Layer 5 of a small transformer language model trained on English Wikipedia (12 layers, counted from 0, width 96). Numbers have three digits each and are written without spaces.
A neuron's activation on a vector x is GELU(weights . x), where the dot is the dot product.

Input weights of the MLP neurons that the questions are about. A number n stands for (n - 500) times 0.00061.
n9: 557433772370564468476365596436694087421422617485512713199665616331474558758540434572389423559301648429391259470679342433573527619511513534472668656467449321487486723413567590621308363526511595373282336653543732517489604384356550512585569286674735508415589469693489326546378523626369458464
n12: 601360609485512388340604511439534261421463763275741645565438661363454457466455459776478339698394384625381409581443518616314493660507364721359404493602553633504586563660303313423264424378542591557543409688463617629314496251565364570577449318640537463715522574431468576637329446583401430748
n17: 580519350695528435349332580229637431296437322487632610465500315309625667440400541833628716649473662275141755594685531408434603509111630025417513702174471525592388410618450603644279351278338542414699311570410430500526556397468690717482452451383580676325683558635409687625519570409544398546
n20: 429651560302504504430524437535227674306684376529461550607702614397533500522439765965408563431680654627334431775504686312118589321653757439317614521406560520395291229608661549597677714422520428615352533276342384447379425424282672504508358611518580575632483559425418461648464798457500399334
n21: 605412524347476388758507492659350678560582609458500538871320440605686533278626523368451435566523330552504535419374362325435454618496667436262206535549378489742306323436726756658436736624515580399594561256496427569561524426325458622676572531637415393399346257592485425589297500567473615628
n24: 378325565428293164674581298245350400372773657518481662518541453657485532423381625757559578641347437478523362435590440630599462615603451383442362538600722479699462496522623627500269520562227475598312618535462674564441644624438336615586489526539294611519504632633526512165476463320493339465
n26: 492715428572391636400423411369577577409462766298538562602188701624626428439385542477640600470493482551402675504327418512492256456577553641754284640492708518565584520533369646472311560453646709536464629551451528567397372594542537567292327380676284585350328193555529711425429507305571534357
n37: 478477587658246655449387257584511576435582517462543479562539647348466666580598375595633504568584552462336428463640486519563639466389604406515763625387744493600315326270598534375258248289463554637417503371625548465255312504639556545620545439660426661543557376685224533518485483569451415493
n51: 641364547411622644453453575271654302439492488455329640602792539569573513767376593417347405424230401431390376628702379554526500194730523412457496255562825682536258424455522456528431378422688528597393269587521421384504439386336421314562459529926291521870517311570484689458663733479471538569
n52: 375473389589496474500285437489428590384518657256668658555605438449365496727199518391715500564507452388482368735574437291522303429524401290565314458448396510773601335386406729617531508585477500330515573631655607563344365444511535504462445394323441451655521553442449374553507527679535759464
n77: 558448481448416824485562475715459571472467561263452514347667530514436473320552596561569598530591597546459623332638595247454772446407662346504489500349644434738459559255643562483476614272587517645310435519228512546442321713757500543398478507373544522735390273553521466438392647332664394405
n80: 710644388902553488613655633318480456450397469385232477508457541607489458585644326419635434345756619405433452418530379356208476562331797174544349709525406463555274454542468603560496403576305433530550442463315512612488370457678481517683577177496656736457570359492523624390570738396539477557
n87: 379470361506511580635490424686377742814450655634494710527456364495611377478763428455673858600484715680776662165046604358489522465473127488280431798465344335678469307441376633927392683559442796563634279528170207818192455434726500379473284335534320554522560823654069489812500677232718478415
n90: 636523382653375729567565646252227460446552416267487640554423384584600445748570552455581675186556792391322474459450457682690604568483589328837500326441552650449464583729611573549087361374648639667234351478470409488449719388544547441406377678369264666513642340783202394418364437650333500451
n106: 655457557476533604327399357718537631465589714441561535399587289376643594443349330649405397423385661562476683737585615457487360699586634128607442456415430662625396449284328786454465405449366595411500339554512513286587566448405429673444811532525476121412640396529407668292319660533397711587
n128: 461343768421261662496524493496542538453347482496311420569434615457647385527785646454236551320592314586642629394468489588270567689391331348561607287272261381853645516577530563468312484583429595453705544512575555533222450452577713594526694507508559449563444415504337454515457427492371555323
n182: 391560463439297483557436702627349504628484582477394621496504413558462517365435601422331634779662187573404423759454786483429508728637284385578469339403291579616559364696418399492474389465538368438441229653741546528347521488447579294353539304454273398484611484861620537648353781516524579269
n190: 722418427500176446529677408545512582321448859661565492562341454776392628393431540525504654662365743453440496466423420414299448741437526598475338681496583647621452347579278614603298663523569394705296484504399437450532861516496460407635622524513484211500416276529733508228487645529488341393
n201: 661583435426416424434568347566557417330448617437470563288453796425418477461221582434643601530606521811414448529364606389585491468554454524957636410835696391685488327177149194362425385575667468661645437620470338340500380401262657243517449547464730449513624564651691426449392571522585751646
n204: 569393610610397333393544594170452563271538385537457607344331754381728787398196386651733575605799398660443476532309486653396453844472270495544495586325644522286452485426331401527433464289667554796555231529974287273709627732305635301603584325436462654590491212421509379401455647702584740407
n225: 527373511582549637639255405406335568493589664392459442617383667671673508692459430504431366782562547667316392430493598227650515372726242403432662629310472631441490320630590608685468528457427479316383587279544265484431359434466496504453579452435369442426423614573561736375373686504518350333
n244: 664669704572528426450508283367495234331509361688791509535460514838138172376386464768707822261562518452487527517405531394331536561264553347560315680519661445568604562706637622419750375500317534616481460509513519420544222630574443420438636334523358681558175571853504441393458539441637758735
n268: 508429602594604383583467665405666492361586862568815500489373496534381475361461613604641248477355553627341441607515773358407508267542575436556392718459576646408525253416361720588555458459456636451356542408294638455489516372392401765673588640480438278419411399323571710670484625421254569364
n282: 488704439588480496392479489477465403493572764526554762511691481317602287577473797434693690443716493496534723532366478431421251193548602191701645508492348571398539396334639591647562285427730532642480515508337437456663488772438455476421530538500643455508350447382460542451282618488474478298
n294: 708715456711527653353492629500633456420591736606557466597414451408471403451738509375440346307573691215422293471558371589577348436394556495611383304207736484561399270576567646726348342424438488412422713311687745211457608574611432683427764465224616675435491500721534580487727517809642246232
n304: 410605365555626812588416426484675380364496458489750722595299339409477616388341390637331527307388485534445349548425450715291336512481314621332391512318504507660417346577436402567569601253284378470583469447422660364477678426773415405608588735631780573320601687715367560629631378599574500488
n310: 400572578553213376549415249466714564417462412748437491398784884458422576603534384470359646423439397772337107272486837500530835586374753373765647428444614406737376825467393370468526290417323509463288622436438745364585510529633401681429467137834172444672671309664486637352420621456415590510
n316: 447559377381443353520430582536412649614461325569596431599500375473666579689460555557593632480403738455791695485594699420730406661580669249560338449446594452327442450423175595634461647732324667394442369671594553367608403622246539488504650586520492384535644567724565688387126412520593679686
n319: 625771366414557562679444546762301665166393661621215483451508658549594450504262551667475332444609629348632522577500403344598483361400371364862431624500500408651559410317378719540505231492626673717541634359479674504458469691329563504424851287411745408589648292575261487343375463548382665390
n333: 369302264405060324500424624555719331470563313487650434595305422504298709555459721611166487703279767764433559530453593476430684160513597599826689684334286323596529614649509387398534716344394580185453443375617514600500412536449646297482614451477531460451322464407483390482805796427451527445
n346: 703849669463471701514539697310623230455677558486223292599335743397487559533613411433423349178468749339291505504385275530655593646550520403491451296940560365375496480495448850811388683590641627415338532543407703315373581694438381334527486315630491641431804426351366377348476545698665739257
n365: 533322464775352042313345549216300432517769543631346339440443445811629552436759698233522553828518369388545373632594704510388362683295664401280517728726733563471595557557331322530441400344411635616528557255518523567737329674546548707526461670570389342397425602384604505469374287346624456541

Each question shows a token from some text and the vector x that enters the MLP there. A number n stands for (n - 500) times 0.011.

" pre": 501485467516517596565571523603562497500581350542618294383548610317386454512591572540527519387456388507599614558613554607518413366462486614382721368475467601586691502259386546514569454686571206477436656508481366695638538584389461349399576370321593492378536534436554607482610459335301451659
The three highest activations, in order: n201, n282, n333

"la": 483590454579627661503610634523548628451603282444435248638616509218369517489436417548552476434618358513527595544615584589514456492529541692373525373340525638558717521472561456535451376755564390510453510483608296802560350500545381419514433321402489500541537461525530588340472466378335479553
Which neuron lights up most? n80

" the": 412615508457555560631574475559503487539598368544598387582683514347288448442528526432479559513452424407544573427621646542503363531432452657293491436471378663552697638414488595548520445665789299473424600491635396758647485465319500404556395468437533476310632357501493495439536473451254227649
The three highest activations, in order: n21, n9, n182

".": 544464391554544623484682517485515641452623247468430465481480568330246522513525517463586481569549371364544564312669536689480475479566477689343515562372401576663595643422447575482479299733665370452307697469653392663619326531378389496544470419436503545304600473475536488561535467482434546538
Which neuron lights up most? n37

" p": 574460508514549558607633447617475509518658311499545401530630520475365425416585551557520545449546419465545630463737515523571329412455393632361654379459569727567581578263427587493565488665575259395369648474470371744715365500434374370411514489334472425288489447543542633583550414439351447628
The two highest activations, in order: n77, n282

"s": 438395478554614577575552410569551493520632272528520312493568588437331456507605425590538511565437481591593697525615555598486348596445390732385641314376405618425566536447429654443459325652473454521361484527532259750706457528497385417510358356450488626353471444500491584499563462472430414672
Which neuron lights up most? n12

"we": 587440551540586546545549495543526537530484233557529162605594587199405585531593473587547478535450424467537610442505339517488364587521714765506600451304516599593570492435530505465412388782545266481400616560654427694502530534456528502439341350333565550467588447396412505449511388434533431580
The two highest activations, in order: n37, n128

"ship": 409615460586586642543546529518461599421606288561525368392719665287321476525536546542618539439421477366620607480701460493496334527392504660353502383365371664617696579475479510500386498749591291525316595546554418794553590431525408425529513423405467474353541512493531558286462480422465421650
Which neuron lights up most? n52

"t": 454482489470577576631595347513510510499628292436518505429613513467448608452527373466610428528414497499634715472707434538436454439555463719259481419361450757468676503358540565491457525627470347365475678404497370753654603408374395490491477420420452492344532398531580658524654478420429329637
The three highest activations, in order: n21, n225, n24

"f": 407356590659422514604553494491472380480553371569614345412555610453419479523493486575540464566430403460526671633713425544415327498536421682467542388292432570526744600386452684361519313646607313419348607477608371711676582585462404373518403414502552455456618432404525509575599412368573362587
Which neuron lights up most? n9

" war": 569477507503473562553467504528645502415582242560732374428611614403406369417563462539497560448425447485674586521475459551399422494503595646361550481382488633638625592383541591496390442778559239496421721596551389719710487574290336323517498441409545426211513516470622563507550557401449278504
Which neuron lights up most? n190

"er": 467528516565596556524683554571562576510641289489472323536571629235381453470499388447592477346509507481501595587651500533530442542451476676339510452396456620556723652426568540499482353798545433482360617536600384757564365499413432465615309355372348511367643558494632556336501488397401393533
The two highest activations, in order: n80, n346

"bo": 489545601521498570573552413471601546580742313560643477506620519421442503536551563493583460428490327551415605488564556465448300575445441704396612345402559657668771474416562481316486403700579317323404619482548495736558457453450347519434433363379509613386624335460491558393493388410461342718
Which neuron lights up most? n12

"ant": 664521444594579574640591482680500639385618187451533153502622570272248513552479496512506529492448560446513486432650422585473347529321438593324574481423453584628639630458602523472406437698642252475429594607574489843533546469478468433514427440428376485396617484503538599450436446527457328583
The most active neuron and its activation: n37, at about 0.24

"d": 415511431535582594496680565577431494337611184430470394506512576339390539466393431541523463481557487442589687548761358530503435548425495639242584330452535730599581476436553586530455427741557257435422592545629405755587592549560484439531431387419406531407677541484549563449509392465382298635
Which neuron lights up most? n17

" un": 566500505408625533626543507667541426483635378512592283389476629432420501446589484492512535571533380464689568508676499609462459512427409642406600467538486684596678450335350539488573409632649287401387564487553352520792528530428371380403320483299540510233563405575588641510488432530351377607
The most active neuron and its activation: n201, at about 0.6

"ent": 518427377612546609712709393641445533367611236478603414475574545396291438493437374430640464503555496512657583529569560647413449504460474652368656466345407541453707620340476505518423394614455251436472575561596399751726518493566525443579538447393380463510479343390555594395597495495434435555
Which neuron lights up most? n204

"ick": 403351350503590541570512491471607465377606154567544484508574666498223416375444370492620435475401533557667615579655496597371382476471539664450607453412418650528648548441500535562501461817602272476393492613577388771511574553520444539369503486462469510478511433413552617556620436352340366621
The most active neuron and its activation: n333, at about 0.28

"ed": 363629378545548680635590442562534487441641320458407337468602507343297443452399495476571561455431419468636555493750561542586344494455426661322529450464320643520664559522579600431454396647609267449484591542655518721631484504422648278551449441417341489311551516535541584513511505394466306735
The two highest activations, in order: n182, n52

" ex": 641494472487509531654594460672545487460633368510616226433504548381426447458520515588390535529431482430657581491726552604477451485559377618469571317489469600562636493269416646407579325706632292459363605503527323570664482548389469428525486460408582388165609500380497560537584599438346462651
The three highest activations, in order: n106, n201, n319

"in": 465511394504485552549498397585603616473773316579485421414534502315437417470549440529555481445517483381593554499686593654534287689493434706431473430399357549565607676536542512376509367660444356520456496617693352595627356536508474426452453454418572512312622509435469709420531496384219444654
The three highest activations, in order: n106, n316, n128

"les": 508566478539690617510512477542532592540645353513589236458637568297372423538516531500488482524526498485548590460621511615570292626479508693318574317371458664589550434564545585492504376810515316476412564605685482625579517436391428465502414327386384671352531474482408570320408498412386299659
The most active neuron and its activation: n294, at about 0.52

"ence": 437535493547490566602516571585480575434694328530559280427629575371176500575474492500646474572398496475520555444656504642397347565313481640309617464357389576531702577429570594431345419746624270475376570528617472829660500419494504411507557531348499412418484424470535536303502498520475441640
The three highest activations, in order: n190, n52, n9

"p": 446469481524474547551518500662505389495687315510576467567608501608330501541543478538558436478472438379634725514666480657447335612478367668483594280456447620411657524277413583386609378495469335376472556630646362788681476498454412504427492376318518449344383451477513597557546475464414557616
Which neuron lights up most? n52

" St": 425498417500598490611681469632457513379584336540483313457620602347343391339561557521473463429475555517590706493655494506405453578586596633338576371467495744613597560347437481542641464678674347384392559427536465732526575517380358544486422413358417473315676439585568485560587400384370381673
The three highest activations, in order: n20, n21, n77

"g": 434461464526551519510618538551487598533638256500481374528617567188402528413533478570497473433472412381388664522661407552499387613385561672417470389377494704604495677482550534468487411733541274527329458625657371839522517647524399425460366359446586575432548493532657583401525402478484350500
Which neuron lights up most? n17

"ry": 376561384468559648567528522462585653371727312482513456409548573336284472424502489502667540437463496526580579436578542554496292512471438709355564406342405655592753560496463501514329428696509387403440628500582352828416544536495495457502467482500477591224589457512587613405566549493280442635
The two highest activations, in order: n26, n304

" as": 706480470462667549531687452606464523524547269518561298459497554329376513605546505608484472425421441477590593489632579625417385483416440597357636492406487657502662528387527698438589344664654352463360566531512359649769316380507424330530610429343553404365457436446511598507598511425312509642
The most active neuron and its activation: n106, at about 0.46

"c": 552459461524538505648659510586347550469631392503699451542532579494271525360556459489581491536481468425568663554628532643340378448563394652291620221391359694406639459378416655501413418485614367395532513494501399699703475553519410511414402426385434503307624513477541643622489461439504367617
Which neuron lights up most? n12

" French": 544481558446779599630524491577548651480616370634641382429650531285337455312635529476459530554528478485623473463562503489391402556426451659386501493415433700581697517487484551462462407694639269392306582536466505837595453547362470373512310429336448540371668438460573523466411444538475335534
Which neuron lights up most? n182

"e": 413547498562684518554709516432567456481602302515460342466609563333268550517477524610619551418441557501671636422609419525456285578557409654327542356394496588574548595509459550544402402789501281402447613531606446675630538562401550437360263426479463576528666476594401520463535432486323232662
Which neuron lights up most? n24

" of": 467503425510552655598504524626433476444630304468564218457578617266378491503568424588519539338392499475571580405534485664493536491444499615492505406460392710582744567399410722637470431635665384475467619591503352808587428376499462357510437455347527500245620518412445527614531513398369491565
The most active neuron and its activation: n87, at about 0.78

"te": 542400424562580538612558521531568387481573411499726333445596544389366433617406356546535469392349540499658610421673478567477520555400425606440554374361472608604690540366493630443487284803502202449355612405467389864517593495485469433563379432400608510459555327488466569506597484527582447719
The three highest activations, in order: n9, n52, n80

" were": 492637457443546719542668491576451554486515256521565403531484543344284447559505427504532568368445431444588606481429538573436399478396524692462591447387450686576705501360402647583562409695668451369232668527635336693691455427476489422569429477431505527380447499418575585494519391489357444675
The most active neuron and its activation: n244, at about 0.11

"i": 532465494528620559528653503489641550478803381440542325541524546260302467512480351534597391443534550453507653474592508567494422474463459641349539381300477668665605693501571571491393406785650405486381579488508395717624393506494427415468334450356487553383632482573515609378521457441390275556
Which neuron lights up most? n294

"w": 444463468477466625477573310565526612489626174538608440445521555336462428533500439437757498491489420420460635482573445575549326557430549735413537430353429606571726585477487618520448377448514409398443689558547376720474443484429504482516455481315558518274596557478460641570640456487324451726
Which neuron lights up most? n17

" de": 441570485510656491594660516577560578491619412449480355452526540321313512595619528590465600449520487546529621459541531634454468462500531648334608297433478671533489465335472535590511383948557179427413679473609386605619386528445311365499375421333493510306532545579467576498668517383395414513
The three highest activations, in order: n20, n294, n80

" more": 627495490475549643696575532618568435419540323471511378489513503311405321455544461512505553293309534478597591463670558615505453466490355674416663515428398645518775516420493596504436455702724397439320646532597371619617612496444448416576371550452652572300445387361502476427552477494377468475
The three highest activations, in order: n346, n9, n128

" ": 439504465491463553615586485575532552516589317530554380435568595394411558568503504444601598433562444577531657518673589629418437424592516706378482445414490729482673582374484718416516370813619239457348557353488329568589403517373362352446446457440481496224567385581517628522497432492383379560
Which neuron lights up most? n316

"\n": 437377400531621682536583553480460543541681425637464372442424494337283530525492626415655474589517434354562586453636726656501480409483412699402509528429439695561735585373463606440534400663637331486301533376656368657588432600375431434453396413459520481282545469456605532549488381414419453555
The most active neuron and its activation: n365, at about 0.65